Layer 3 of a small transformer language model trained on English Wikipedia (14 layers, counted from 0, width 128).
A neuron's activation on a vector x is ReLU(weights . x + bias), where the dot is the dot product.

Input weights of the MLP neurons that the questions are about. A number n stands for n times 0.0038.
n37 (bias -0.028): -27 7 -16 48 6 1 13 -9 -28 -14 -6 15 -1 -19 28 -18 13 -9 -18 -16 3 -4 -39 -17 -13 -21 -17 -27 -10 11 -8 1 49 19 -29 9 20 -1 10 4 -5 -12 -6 10 -2 -29 16 63 -1 8 -13 -4 8 45 8 40 -34 18 -16 -12 -13 13 -22 10 34 -11 2 -15 13 -18 -12 8 16 -32 -16 19 -10 43 3 7 -13 -5 -11 -7 -1 -17 15 -11 -2 20 39 11 -11 1 -5 11 13 40 -4 -11 -12 7 -7 43 -12 19 -8 7 -19 -8 -27 6 -54 -10 20 -18 -1 -37 6 7 1 -4 -2 28 34 5 -31 -4
n117 (bias -0.024): 13 31 49 2 23 -2 -20 -10 3 -11 25 -21 -3 -24 18 -9 43 17 21 10 41 13 14 -8 18 11 -16 17 -16 -17 5 -29 -17 7 12 -19 -9 -28 29 -15 -65 -51 -3 60 4 1 -12 -19 9 11 -30 -21 8 -22 6 21 12 4 -5 -25 28 13 -13 15 -26 16 8 15 -37 9 -8 34 19 -24 7 4 2 4 -10 -20 -10 23 18 -6 3 -50 -39 6 -34 12 -1 -11 -35 37 -6 -16 -16 -14 -5 -7 -46 -7 36 5 40 19 -8 -13 12 -20 8 41 -21 5 22 -19 5 54 24 27 2 -30 0 -27 -12 -18 -18 31
n120 (bias -0.029): -1 -16 25 14 -35 27 -25 15 4 10 8 8 -7 -59 14 -36 23 11 -11 -50 -33 -13 -15 19 17 17 -1 -31 -4 23 23 -33 19 20 -1 -3 32 -16 -1 31 -68 53 -16 36 20 -42 12 -7 34 -3 1 18 15 -11 -9 -18 29 17 7 -22 -14 1 16 18 2 -46 -33 -22 38 6 -19 21 7 12 -2 -16 2 9 -17 27 -38 2 -37 7 6 45 -28 -21 -1 14 27 -15 -9 -21 -4 -31 32 -6 20 -8 5 6 4 4 12 15 24 15 -45 31 -34 -25 -50 -19 -7 23 1 -30 -4 53 10 3 5 18 -26 18 15 25
n122 (bias -0.022): -16 -2 9 -6 -17 -16 1 -2 21 15 -21 -15 0 -27 -3 13 -9 10 -20 6 31 -5 -5 -10 0 13 0 -1 5 2 -11 -19 -8 -1 -7 -2 29 10 -41 12 -2 -5 -7 -22 -20 14 -5 8 -2 -6 -9 -5 9 10 6 13 9 -15 3 11 35 8 36 -1 11 -2 5 -2 -25 5 15 3 -8 -28 10 14 -20 -4 -12 6 1 1 -22 -23 -15 15 12 25 -33 35 30 16 -7 13 -6 12 31 -11 -22 26 19 15 19 6 0 33 13 -3 -13 -6 3 1 -30 -16 -14 -36 -2 14 -26 19 7 23 -29 -18 27 -1 3 -27
n141 (bias -0.019): -22 2 0 5 10 -16 -18 3 -5 -2 13 18 17 -1 -13 7 -30 -18 -16 0 -12 -9 38 -56 22 36 -17 27 -29 17 39 1 15 -11 -5 -36 -9 -22 -3 -32 8 -3 23 5 16 -13 9 -19 3 17 17 -29 15 -17 -3 28 -33 53 -20 18 16 -4 -20 -7 23 -9 -18 -37 -20 -15 10 22 -33 24 1 -3 -53 6 -19 -41 -6 -10 3 10 -14 5 -15 -7 1 16 16 -24 12 46 -12 12 4 28 0 7 38 4 -12 -26 12 13 -23 16 0 9 -15 9 -1 38 33 -4 0 10 14 -6 0 -11 -16 -7 -33 9 -13 66
n191 (bias -0.033): -5 11 1 11 -9 5 -38 7 -41 -25 -1 12 -5 -12 -26 -8 -17 42 28 -14 -29 -3 -45 -13 51 3 -6 14 16 -26 11 7 74 3 -9 27 7 -4 -13 23 7 6 37 -6 21 -11 -9 23 -11 -25 7 1 7 23 -63 13 18 17 -1 32 -14 17 -17 7 -40 -52 23 -35 -33 -4 24 10 -10 -24 18 -24 -19 12 13 -5 3 15 -7 28 33 49 24 28 6 17 2 6 -51 -14 4 8 -9 -2 2 10 -28 2 -17 -23 -28 20 14 0 2 13 1 5 4 22 -8 12 -22 -11 -15 -5 -26 -8 -30 -10 9 -14 -30 7
n203 (bias -0.031): 22 8 5 25 1 -1 5 35 -22 3 16 -2 -2 -5 -12 -18 -17 -20 -17 -13 -3 -10 -14 18 -27 26 6 -16 -29 -16 9 -8 -3 53 4 16 -3 -14 30 -18 -21 -18 -2 18 19 -2 25 -3 -15 -22 -5 58 -17 -18 19 -2 -7 44 -3 18 -13 -9 -29 9 19 -22 30 3 11 -48 5 7 13 -21 1 21 -2 -4 17 -22 -3 -9 -25 -28 2 -25 -24 -25 -10 13 -5 -38 0 -12 -20 53 -1 28 -23 9 -3 37 7 -31 7 18 -6 29 28 16 31 0 -21 22 1 -17 16 -17 -4 17 -13 12 -1 17 -28 8 15 -10
n206 (bias -0.024): 1 17 31 10 -30 -14 10 38 -37 -37 7 -4 -32 -12 -31 -4 15 -4 26 27 29 20 6 -14 -5 3 -34 -1 3 -15 24 -40 18 7 -21 -6 -32 6 -15 -24 10 36 7 8 2 17 -36 3 -4 16 27 2 12 -11 13 41 -2 -23 16 -31 -22 16 1 10 12 -37 -10 -4 27 -13 6 27 -10 -11 11 16 27 7 10 3 -22 -23 -1 45 33 -30 -52 5 -40 -16 -3 20 4 -10 -16 44 5 -44 7 31 -8 11 -18 -6 -27 -42 -16 38 20 -31 -9 -11 13 46 8 3 -3 27 25 11 -7 9 26 23 8 -5 -38 -31
n225 (bias -0.038): -8 -18 -8 0 3 21 23 -19 -1 4 -1 -3 1 -15 -17 43 4 12 24 -14 25 -27 19 31 -29 12 48 -4 10 6 5 -3 -6 1 -40 7 12 29 -10 24 -4 26 -23 -41 -7 4 2 -7 -34 -33 -5 11 35 -33 35 -18 14 20 -25 -35 -5 -9 -4 9 -17 -23 -29 -29 42 -29 12 -17 22 7 -8 27 -21 4 20 25 -10 -30 37 -16 -20 4 -17 -7 1 -8 -9 -17 55 33 21 -14 11 -62 -12 15 -9 -2 -38 -17 21 -14 -14 -36 73 9 -10 21 6 2 3 23 -3 -16 6 -16 13 -15 45 -25 18 -16 -1 7
n289 (bias -0.020): -20 45 5 -8 23 -19 12 2 -29 -12 3 5 -23 -16 20 -5 -38 30 36 2 -17 36 7 -47 9 15 -10 32 -41 23 19 11 -11 -9 24 36 -18 11 15 -15 -21 -14 -31 1 -6 24 -66 -36 25 10 19 20 -8 -23 -6 -14 41 -20 -13 -25 -18 21 -6 38 31 9 8 -36 5 28 15 -11 -8 19 -4 21 8 79 -13 18 -30 -19 35 8 23 -6 -13 23 -5 3 8 -27 -7 -39 -49 12 -12 20 25 -28 -15 3 18 -5 -5 12 29 -38 -1 11 -8 21 13 -30 -8 -11 -2 -14 -23 -38 11 6 16 1 30 -13 0 -43
n376 (bias -0.020): -16 41 -1 -12 16 7 45 14 -3 -22 13 20 -32 -2 -1 59 -40 -18 39 29 7 -30 2 -10 -16 -27 25 16 12 -5 -14 -7 9 -31 -1 37 9 18 -3 20 13 -14 16 12 8 -17 -18 -16 -29 -11 -29 -14 -37 14 -5 8 27 -15 -7 -20 -35 13 -5 20 -2 5 33 14 4 -6 -11 14 35 -10 55 17 -20 -17 8 -2 9 -13 11 1 -13 -6 -1 -1 -37 -25 23 0 -24 -7 18 2 16 14 -11 -34 15 -20 -22 14 11 3 47 -16 1 -25 1 -37 -14 -22 8 -7 16 35 -60 28 11 6 -23 -3 35 25 -28 -13
n415 (bias -0.021): 3 5 -6 6 25 -24 11 24 23 43 -10 -5 -19 -26 8 4 6 -31 8 -23 11 28 14 -54 19 24 17 -25 -17 -1 15 10 17 -10 -10 3 8 42 -10 29 -3 -22 -25 -9 19 -2 1 -47 -30 30 21 7 -8 10 -22 2 15 8 -13 -9 -6 -41 1 16 53 7 9 -28 -31 -29 32 3 3 16 3 -3 17 -27 16 -31 24 -26 20 16 -4 21 8 -29 -6 -10 2 -36 47 -12 16 9 -25 -18 18 4 -43 4 18 31 -35 -12 15 -30 -15 -10 13 23 -6 -3 -26 -52 -2 54 20 19 -3 -8 -34 -4 -25 1 10 42
n420 (bias -0.018): -12 22 -28 31 -13 -9 -17 -38 24 21 19 -9 11 -22 26 -8 -4 11 -12 -12 16 13 -7 25 -25 -5 43 -30 -27 31 -43 8 -30 -18 1 -1 -9 14 -6 4 4 14 -5 -22 19 12 17 32 -33 22 -39 -2 -24 -26 9 -57 -28 24 15 -12 -13 13 -26 16 -37 -19 -15 11 -13 25 30 9 -10 8 15 30 -17 -39 23 18 5 -13 31 5 -10 16 -1 32 21 13 -15 27 -18 33 -3 -2 -36 -18 37 -26 22 1 35 0 -34 36 -11 23 50 -20 5 13 -3 -29 -6 -1 7 -14 -23 -25 1 -4 37 -11 -3 6 15 -66
n457 (bias -0.033): -2 1 -22 -10 3 3 -24 30 -28 17 18 10 -24 -9 -7 -9 -6 -34 -4 2 2 -31 -4 -26 -6 20 14 -6 -15 -1 21 -4 2 17 -17 6 39 10 17 8 9 12 19 -15 -14 -40 -2 -25 -13 3 -15 27 -39 18 -19 26 17 11 10 -27 2 -18 13 -16 6 -5 9 13 -19 9 22 11 -38 -9 8 11 -17 29 28 -14 -10 15 -32 5 2 8 9 2 11 -2 15 -20 5 10 16 6 12 -58 0 3 3 7 22 -11 -36 19 -22 17 31 -30 -23 4 16 -28 25 -23 16 2 -14 -51 12 -6 8 19 47 44 -35 19
n497 (bias -0.034): 13 14 7 -14 -18 4 -36 -29 55 24 7 -8 -15 -34 -4 -20 -26 13 -17 15 -5 -11 21 -51 -59 -13 1 20 -16 -54 -11 52 42 5 -29 22 17 24 -20 -18 -64 17 -3 -18 8 31 33 -21 42 28 -2 -14 11 19 -17 41 52 15 0 -20 -20 29 -23 -14 -16 -94 22 20 10 -24 33 -4 63 -2 1 49 -1 -21 -20 -2 6 -13 5 -8 6 -7 47 -31 7 -16 0 -16 -4 -6 -23 -16 49 5 36 13 -29 -30 7 58 -38 -51 50 -4 18 -36 2 18 -25 8 10 -7 11 -9 8 23 45 17 28 -42 -11 22 -55 3
n499 (bias -0.005): -8 26 9 -25 -10 -11 -6 4 9 3 -17 20 -13 -16 -27 10 41 -11 -7 -27 23 13 -71 -4 25 -29 7 -29 16 3 34 40 23 16 -54 4 11 -49 -8 6 -51 29 16 -9 23 21 -11 -37 -19 -31 -26 19 12 30 -9 -16 -22 18 -8 21 -11 -1 -7 46 22 -25 -45 12 -8 33 -29 14 23 26 4 14 -17 12 20 15 8 -52 -2 -25 18 29 26 8 11 -25 6 -1 6 -11 -40 -49 54 -45 10 7 -24 3 4 23 -6 5 22 -9 7 26 -20 0 -16 68 -14 -23 8 37 -8 4 16 -46 30 34 -4 13 -28 14
n510 (bias -0.032): 22 8 10 17 14 -27 14 33 0 26 -2 -25 -29 -6 19 -20 -40 17 -30 -19 4 -25 -3 -7 -8 -11 -29 -18 26 5 -18 13 -3 -14 -47 7 33 -35 -35 -6 27 5 2 -15 5 -1 26 -6 13 16 34 -15 12 37 -15 27 -7 1 3 14 1 -10 12 18 -15 -5 27 -24 21 -24 47 0 29 -6 19 18 -20 -3 1 -21 -18 7 36 -7 15 -2 3 -6 -3 -29 -11 54 -47 -4 29 2 0 -16 42 2 11 -7 -14 -5 5 5 1 1 -7 -2 1 15 -28 10 -20 -1 7 22 5 -13 37 -16 -23 2 -18 -5 -11 -47
n511 (bias -0.001): -37 -12 -9 -11 19 2 -7 -26 -38 -23 -5 -13 29 -2 -23 20 -33 40 -34 11 -2 18 -42 -1 10 -16 23 -1 15 -27 10 10 3 37 19 -11 0 11 -7 22 -17 -25 -9 -13 1 -6 -47 -12 -10 -3 -20 24 -18 -2 8 3 8 15 18 56 29 -3 25 -31 12 -12 -5 -19 2 10 16 2 -6 -4 31 -7 21 23 -3 25 -1 10 29 9 11 -49 -15 -3 0 18 27 -13 -1 -9 0 8 8 11 -5 14 -17 16 12 13 -31 18 7 -29 21 5 9 -17 18 -19 -5 -9 19 -23 -1 11 -5 0 -6 -25 -18 0 3 11

Each question shows a token from some text and the vector x that enters the MLP there. A number n stands for n times 0.038.

"ter": 13 -38 -20 35 -6 22 22 -9 1 -45 -14 33 53 38 18 -29 20 -6 -11 0 -57 21 -2 -10 16 -50 -4 15 23 14 39 28 3 -13 -36 27 7 -13 -10 27 51 -51 -2 -9 20 14 -17 25 7 0 4 -36 -6 -17 27 -5 29 3 5 40 -2 6 -33 -15 -9 26 -3 1 -3 5 -8 -3 30 4 -61 -5 33 -15 -14 -82 5 30 -17 -3 20 19 -19 -14 -39 -29 -31 -55 -1 -18 36 -28 -1 -21 -27 8 -10 -18 32 -3 -32 1 3 11 -21 30 4 -28 48 13 -5 2 -15 -9 43 -14 8 17 12 11 -15 18 46 14
Which two neurons fire most, strongest first? n415, n191

"ic": 39 -25 -19 50 -24 8 8 3 11 -34 -2 14 28 38 23 -13 -10 22 -20 -30 -71 -27 -19 -26 -21 -36 2 8 -5 42 36 37 -2 -18 -26 34 -1 31 -19 19 32 -31 10 -8 22 40 -34 19 23 -3 -15 -17 0 -9 27 -22 5 20 10 16 9 59 -46 -15 -34 18 -12 1 1 33 -16 1 4 1 -63 1 32 -17 0 -28 25 42 -20 -25 6 31 6 6 -57 -14 -9 -40 -1 -43 35 -25 4 1 -9 -8 10 -16 28 13 -32 32 -28 17 -27 15 -4 12 33 0 -34 -6 11 -6 12 -37 10 15 26 1 6 28 21 9
Which three neurons fire most, strongest first? n420, n191, n289

"0": 30 -29 -24 9 -46 -13 29 -2 20 -39 -9 46 15 49 13 -11 15 0 8 -21 -28 -9 16 -46 -2 -52 -15 3 23 37 34 3 -5 -14 -31 28 2 21 -19 -9 13 -42 -13 -34 8 38 -35 25 24 4 -13 -3 -13 -2 51 -18 9 8 12 41 7 26 -50 -30 -19 23 -27 25 13 13 -4 13 15 -6 -51 11 61 -15 -6 -24 -5 25 -25 -15 -3 18 -1 -6 -25 5 -5 -25 6 -49 47 -53 -18 -30 -43 -1 13 -12 34 -4 5 28 -12 4 -27 29 -9 -6 12 14 -24 3 1 27 46 -32 22 5 33 -9 2 12 25 20
Which neuron fires most, and how strongly? n499, at about 0.2

"k": 46 -24 6 6 -2 13 18 -7 25 -24 14 31 11 52 30 -6 23 -15 -10 -17 -75 -15 17 -31 14 -16 -32 11 -8 28 20 11 -8 -42 -13 41 13 2 -3 -2 -29 -38 -20 -9 31 8 -40 1 31 -30 10 0 2 2 17 -15 19 -34 12 35 9 42 -16 -25 -27 33 -8 16 4 3 5 11 7 -3 -70 25 28 -34 -16 -12 -18 51 -41 -4 1 -11 19 -3 -40 -11 -19 -30 -35 -3 28 -25 -20 -6 -43 -3 31 -15 0 2 -3 35 -2 3 -12 33 4 -39 31 14 8 -3 -10 -13 20 -18 -1 15 40 -5 -16 40 57 32
The neuron with the highest activation: n120

"F": 20 -32 -33 4 -8 13 25 -27 19 -19 -26 2 7 46 27 -28 20 -17 -23 -14 -21 -8 22 -52 4 -18 4 4 -9 4 16 13 25 -43 0 48 24 23 -27 4 -8 -50 -8 -29 11 7 -24 18 10 8 -6 -16 -16 -18 25 2 25 -38 42 17 -12 26 -37 -11 0 44 -24 13 9 -12 2 23 -10 11 -65 46 41 -6 -1 -42 -15 36 -41 -1 3 19 16 2 -48 -33 -9 -9 6 -42 55 -33 -11 -28 -10 16 30 -14 17 -15 15 35 0 3 -2 10 -21 -20 50 -2 -8 15 -7 -13 25 -28 18 0 33 1 36 33 10 18
The neuron with the highest activation: n457

"all": 6 0 9 -16 -24 0 37 1 -16 -25 -7 0 5 64 11 0 55 -30 -2 3 -48 -18 24 -26 20 -24 -5 24 21 -16 5 12 -27 -51 -20 37 23 -16 -34 13 5 -55 3 -1 -2 5 -13 5 7 -6 8 -20 -18 4 58 -12 32 -6 3 22 1 31 -9 -14 -16 35 -7 46 12 24 -20 17 13 11 -40 30 9 -24 12 -51 -17 28 -49 -33 2 20 18 5 -66 3 -28 -44 -6 -27 31 -27 -7 -36 -28 -8 17 -16 35 1 -9 13 12 15 -1 20 0 -48 25 32 -9 4 26 -3 27 -14 0 1 29 -6 -6 39 38 17
Which neuron fires most, and how strongly? n376, at about 0.66

",": 25 -30 -3 -4 -27 22 36 -21 23 -39 -3 25 45 35 34 2 -1 18 -33 3 -51 -23 10 -26 -15 -36 -37 -11 4 22 19 11 -7 -26 -43 41 23 33 -8 -1 3 -42 11 -18 5 13 -25 10 19 -25 10 -38 14 -5 52 12 19 5 32 35 -14 46 -41 -41 -21 22 -15 28 3 7 -20 -14 16 27 -74 55 17 -24 -7 -64 5 17 -30 -18 10 2 10 -2 -35 -14 -24 -15 1 -10 28 -40 -3 -9 -16 20 10 -30 26 17 11 1 0 -12 -7 13 19 15 26 -4 -11 1 2 -2 30 -26 -5 14 17 16 -10 38 18 10
Which neuron fires most, and how strongly? n497, at about 1.2

"ad": -12 -13 2 9 -14 20 29 -2 -16 -20 14 5 36 39 11 13 27 6 -17 -9 -38 1 16 -41 5 -18 -18 30 12 41 25 57 -19 -37 -41 6 23 4 -23 -13 4 -48 -1 9 6 24 -27 24 32 -16 -13 -22 -14 1 -11 17 18 -31 -8 27 -8 44 -27 -25 7 40 -22 15 26 7 -24 -16 9 6 -61 34 15 -18 4 -50 17 31 -29 -7 -4 11 1 16 -42 -33 -13 -38 -28 -56 56 -10 -4 -1 -57 -9 26 -26 10 9 6 30 -14 15 -27 14 4 -4 49 -3 -14 7 -15 8 44 16 8 -5 38 -31 -10 12 32 29
The neuron with the highest activation: n141

" was": 33 -37 -23 -8 -27 40 35 3 9 -36 23 3 26 35 14 -9 -14 21 -32 2 -33 -4 27 -27 -28 -22 -15 -1 7 26 34 15 -19 -39 -52 33 10 8 -10 23 3 -26 5 -36 16 15 -16 48 14 -21 16 -24 -14 -50 12 11 24 -27 25 21 -21 32 -38 -26 -21 44 -5 25 30 10 -10 -12 8 13 -70 5 -2 -31 25 -36 1 -3 -40 -13 24 -1 -3 8 -51 -24 -1 -22 9 -15 41 -23 -30 -5 -29 33 10 -21 36 -7 1 16 13 -5 10 3 27 25 44 6 -12 5 17 -6 17 -2 -15 8 24 6 -17 28 36 5
Which neuron fires most, and how strongly? n225, at about 0.46

"and": 19 -2 0 0 -37 23 31 -1 -16 -32 -12 29 37 64 17 -6 5 10 -19 2 -43 -9 9 -26 3 -24 -33 30 6 12 28 24 -24 -36 -24 15 27 22 -16 0 5 -50 -15 18 20 23 -21 15 -2 -48 -10 -8 -5 10 19 -21 38 -24 11 40 4 51 -34 -22 -21 52 -4 21 12 0 -23 13 -6 11 -50 32 9 -3 -30 -21 0 37 -30 -3 -14 5 -1 -19 -58 17 -10 -24 -13 -23 30 -11 -6 -14 -32 -24 25 -30 13 14 17 21 -33 22 -29 28 -17 -11 53 22 8 17 -2 -20 41 -6 -20 -9 14 5 -32 34 30 19
The neuron with the highest activation: n141

"9": 34 -30 -19 8 -26 7 42 -19 21 -44 -2 32 10 44 0 10 21 4 -6 -40 -23 -14 21 -22 -12 -45 2 8 13 24 38 3 1 -15 -38 42 0 23 -21 -14 16 -56 6 -34 15 18 -28 16 14 -6 -1 -26 -10 -15 62 -20 13 8 18 38 10 25 -31 -22 -14 14 -30 28 13 13 1 2 10 2 -45 18 60 -8 -6 -24 -9 7 -25 -28 -10 16 0 -2 -35 -5 -20 -45 21 -48 53 -49 -20 -36 -47 1 -3 -12 19 2 -1 32 -9 7 -23 15 -13 1 14 25 -25 19 9 27 46 -27 19 9 32 -3 20 5 29 11
Which neuron fires most, and how strongly? n225, at about 1.1

"mer": -8 -19 -23 16 -17 10 31 -17 32 -37 2 18 -7 43 22 8 0 -30 -25 -21 -11 -12 11 -14 17 -35 11 4 10 19 18 -6 -5 -14 -25 46 -5 19 -34 26 12 -38 5 -38 13 27 17 6 29 12 22 -25 -7 -35 56 -1 31 -25 -4 44 -9 37 -21 -32 -21 41 -28 10 17 -3 9 9 17 21 -75 12 48 -14 -16 -14 -5 35 -24 -32 -5 -3 2 -5 -52 10 -9 -29 -18 -30 30 -29 -1 -11 -57 19 18 3 22 0 -22 7 11 6 -46 16 -12 -6 6 21 -7 7 10 -44 32 -23 18 18 38 -10 41 23 13 3
Which three neurons fire most, strongest first? n122, n225, n37

"ar": 9 -28 -8 11 -8 15 27 -2 9 -27 -1 3 23 67 22 6 12 11 -24 -9 -48 -5 37 -13 3 -47 -1 30 12 20 20 4 -3 -27 -24 46 12 3 -46 27 21 -52 1 -6 -4 18 -51 21 28 0 -11 -23 -15 -8 40 -15 14 -17 31 30 -13 35 -26 -38 -37 27 -24 20 -5 18 -24 6 37 13 -50 23 40 13 -6 -48 17 46 -13 -4 16 14 1 -21 -37 -10 -11 -35 -7 -37 27 -36 16 -10 -44 -2 32 -22 9 -8 -33 21 -27 -12 -1 35 1 -38 3 -18 -28 -13 -2 9 21 -14 4 -1 51 18 1 20 41 14
The neuron with the highest activation: n511

"ly": 12 0 -5 -1 -10 20 37 -13 8 -51 39 34 17 38 13 -14 -5 0 -30 7 -22 -6 21 -27 19 -9 -42 15 9 27 31 17 17 -25 -15 33 28 -4 -23 2 8 -51 -10 -14 4 19 -21 10 32 -19 20 -3 3 -18 18 -24 41 -12 -2 39 -17 45 -14 -39 -14 58 -21 5 14 23 -4 -19 6 7 -69 12 22 -40 -34 -18 -1 12 -11 -9 -2 -33 19 -9 -59 -2 -41 -37 9 -27 24 4 -19 -7 -47 22 29 -9 23 20 -21 29 -18 7 6 0 -2 -17 30 -7 -13 4 26 -18 26 -36 -2 -20 20 26 1 26 20 40
Which three neurons fire most, strongest first? n289, n141, n511

"er": 30 -19 -19 18 -21 16 31 -1 9 -25 12 26 39 51 28 3 18 4 -12 -18 -29 -16 8 -13 15 -59 -1 22 28 14 28 3 -19 8 -44 42 -4 -4 -20 29 -2 -76 -1 -13 14 15 -33 30 19 -13 -8 -56 -1 -29 32 2 27 -9 -4 32 22 29 -43 -24 -27 50 -11 20 20 2 -15 -10 14 34 -53 12 42 -17 -20 -45 0 23 -16 -22 4 -2 -16 -30 -33 -15 2 -37 -12 -36 45 -31 2 -12 -49 4 -8 1 7 7 -18 -1 -21 7 -19 64 15 -1 33 7 -4 -6 -10 11 35 -4 15 -7 34 -9 4 32 8 0
The neuron with the highest activation: n117

" com": 18 -43 -17 13 3 32 36 -26 23 -26 -1 3 24 15 6 -13 32 12 -25 -20 -52 -8 17 -20 -6 -34 -25 4 -5 9 17 23 -13 -5 -27 43 -3 9 -34 3 25 -43 -11 -21 31 27 -13 31 27 -44 6 -36 -48 -17 26 -21 2 -22 27 28 -3 28 -23 -24 -23 48 -25 5 22 5 -33 17 10 10 -50 -5 20 -17 -23 -24 -5 39 -19 -23 15 7 15 -11 -46 -23 9 -26 -26 -22 49 -25 -11 -9 -4 42 10 -7 42 -4 -22 20 -3 4 -28 38 38 3 50 15 -19 -16 28 1 24 -15 26 29 21 7 2 8 14 15
The neuron with the highest activation: n511

"g": 11 -31 -4 -7 0 6 43 -14 26 -25 7 23 20 24 6 7 16 -10 -13 -10 -2 3 13 -27 26 -19 -4 34 9 34 35 3 -23 -37 -19 17 11 16 -29 8 4 -43 -12 -5 -5 41 -13 10 27 -15 -6 -12 4 -33 21 -13 11 -15 8 50 -10 34 -49 -24 -28 54 -17 18 2 35 21 16 3 -7 -69 22 44 -32 -6 -32 -5 49 -43 -39 13 -8 -10 -35 -34 -14 -8 -4 -22 -27 35 -26 -5 -29 -59 18 18 -17 6 1 -16 40 -10 10 -13 28 -8 -25 21 27 -16 -21 -12 4 27 -18 10 29 34 -16 -9 46 22 12
Which two neurons fire most, strongest first? n122, n117

"ran": -27 -32 -9 36 -5 -3 32 4 -5 -37 10 26 20 40 16 -11 7 6 -15 -15 -58 -6 15 -18 9 -37 -3 -15 16 26 37 25 -12 -20 -42 8 16 19 -45 6 46 -43 -23 -14 33 7 -20 27 15 14 13 -23 -10 -5 20 15 13 2 -5 22 -2 36 -44 -14 16 58 -6 12 20 7 -25 -9 16 -10 -17 8 56 -29 1 -37 19 20 -21 -25 27 15 -38 11 -35 -29 -34 -35 26 -63 39 -26 -24 -14 -11 -15 14 -12 27 14 -46 12 -20 1 -36 17 -2 -19 29 -20 -28 -2 6 19 56 16 4 -4 28 -6 -2 26 51 8
Which neuron fires most, and how strongly? n415, at about 1.2

" D": 14 -17 -21 10 -14 22 32 -45 -11 -34 -6 33 14 55 22 -20 31 10 -16 -22 -53 -11 1 -49 9 -17 -35 -1 17 7 36 11 22 -37 0 10 26 17 -17 4 9 -34 -15 -18 34 10 -9 16 16 -23 -11 -23 -7 -21 10 4 19 -1 45 31 -15 51 -26 2 0 24 -25 6 -5 17 -10 -6 4 18 -45 53 10 -29 9 -56 -19 46 -56 9 -1 11 22 1 -63 -19 -18 -15 -11 -32 37 -16 -15 8 -17 23 14 -7 37 9 5 23 2 -5 -26 14 7 -30 43 5 -26 8 -1 6 9 4 -10 2 50 -18 -3 37 27 -9
The neuron with the highest activation: n191

"ed": 10 -18 -4 33 -13 20 43 -14 32 -53 -5 3 29 33 15 8 -3 16 -45 -15 -40 -18 22 -26 -8 -28 -36 19 2 -3 15 27 -7 -40 -13 34 33 -3 -17 16 2 -43 -1 -15 25 22 -33 45 4 7 -7 -3 -21 -24 21 -16 48 -3 37 19 -11 42 -34 -26 -14 17 7 20 -8 23 -19 8 11 -10 -60 20 36 -17 -10 -47 34 21 -48 -11 -9 1 32 12 -62 -20 -9 -30 -1 -44 41 -14 -12 5 -24 -1 18 -16 17 -12 11 6 -15 12 -26 8 28 -7 41 13 -8 -5 -26 6 22 -21 24 -15 37 12 7 22 12 15
The neuron with the highest activation: n497

"'": 8 -26 -21 15 -11 20 21 3 28 -69 -21 26 33 35 33 -42 -20 0 0 -11 -44 -10 8 -9 17 -40 -5 -20 -16 -1 48 -19 12 -12 -29 41 4 29 -23 17 22 -16 -5 -9 -3 9 -23 39 18 0 24 -11 -28 -2 11 -19 38 26 28 41 -9 9 -20 -33 -60 31 4 17 7 -3 14 -5 16 -1 -56 -6 25 3 16 -43 -7 24 -44 -5 9 26 26 -14 -33 3 -25 -43 -2 -23 42 -38 -11 -29 -20 9 -7 -10 36 -32 -4 20 0 -22 -21 35 -4 5 62 19 -18 4 -10 11 7 -18 -6 12 33 6 -3 28 24 16
The neuron with the highest activation: n191

" n": 17 -38 -16 10 4 23 41 -10 19 -39 0 35 11 30 55 -10 38 21 -32 -27 -51 -13 26 -13 -29 -62 -34 -7 -3 11 25 26 0 -23 -11 36 17 18 -25 1 35 -51 -7 -1 28 19 -11 15 38 -14 22 -24 -26 -23 32 12 9 1 7 44 -8 33 -7 -6 -7 32 -16 13 -5 -5 -18 -21 -17 9 -55 35 -5 -5 -9 -51 6 21 -33 -3 10 -3 11 8 -46 -33 -31 -7 -7 -46 45 -33 -23 -15 -4 19 4 -15 21 -16 3 13 -10 11 -29 15 32 -14 39 18 -25 -16 9 -15 25 1 3 10 44 -6 -5 29 35 3
The neuron with the highest activation: n510

" l": 28 -23 -9 21 -19 18 28 -10 1 -36 10 17 8 31 50 -13 20 1 -13 -15 -45 3 23 -18 -21 -66 -56 -12 13 3 14 0 -32 -2 -32 40 30 -7 -14 9 4 -30 -7 -29 14 23 1 33 33 1 -2 -27 -8 -41 45 7 5 8 14 34 -5 32 -20 4 -38 57 -11 -3 -15 5 -23 -2 19 27 -53 17 18 8 7 -64 -24 21 -32 -14 18 13 14 -15 -42 -24 -21 -34 4 -36 67 -29 -24 3 -13 12 26 0 37 -21 -9 27 -2 5 -15 19 9 -6 28 25 -21 -16 15 7 9 -3 9 17 15 -19 -16 22 43 3
Which two neurons fire most, strongest first? n510, n203

" A": 4 -36 -16 9 -7 8 19 -6 3 -60 -10 12 9 39 14 5 31 4 -21 -33 -32 -2 4 -40 8 -24 -3 5 25 17 38 0 14 -34 -5 33 17 21 -32 -1 9 -32 0 -39 5 14 -6 14 0 -21 -7 -20 -4 -24 45 -5 12 -26 34 60 -14 29 -35 -38 -15 31 -30 13 -4 28 1 -8 12 15 -61 21 27 -15 3 -38 -14 37 -33 -6 20 2 6 -10 -61 -10 -17 -13 -10 -20 46 -20 -4 -9 -25 39 6 12 46 19 -8 37 11 -15 -36 26 14 -11 22 13 -20 -7 9 4 24 6 -15 29 38 -27 13 30 10 -15
The neuron with the highest activation: n511

"o": 54 -6 -2 4 -22 1 23 -20 -1 -25 2 42 20 61 9 -7 -14 25 -15 3 -46 -8 1 -22 -8 -39 -33 36 3 47 -5 32 -14 -52 -33 34 1 23 -26 32 18 -22 -15 18 -4 20 -27 18 14 -24 -23 -3 4 -11 24 -4 26 -47 36 39 1 27 -30 -21 -8 43 -24 35 7 0 5 -11 -2 -9 -82 18 11 -20 -22 -31 -8 17 -28 19 15 25 -9 -4 -66 -5 -31 -10 -17 -29 4 -4 -19 -25 -29 2 29 -14 28 21 9 15 -17 24 -22 24 3 -5 34 -2 -6 -8 4 19 1 -17 -9 8 44 15 1 23 36 8
The neuron with the highest activation: n289

"ay": -7 -15 -1 1 -13 24 11 3 25 -62 6 15 20 45 54 -13 -3 6 2 2 -42 3 31 -10 -2 -44 -5 30 1 17 27 27 11 -13 -26 42 7 -2 -16 12 33 -47 0 -24 13 8 -29 48 36 12 11 -22 -17 12 18 -12 25 -18 22 28 -1 36 -57 -31 -24 26 -27 19 24 0 -52 -24 23 7 -53 15 27 -10 -10 -32 10 27 -33 -20 -2 -21 23 -36 -64 -25 -26 -16 7 -17 35 -42 -13 -17 -29 -10 22 -17 13 -17 -8 24 -17 -8 -3 16 -18 1 42 13 -2 -5 0 23 38 7 -8 -16 10 6 14 27 34 10
The neuron with the highest activation: n376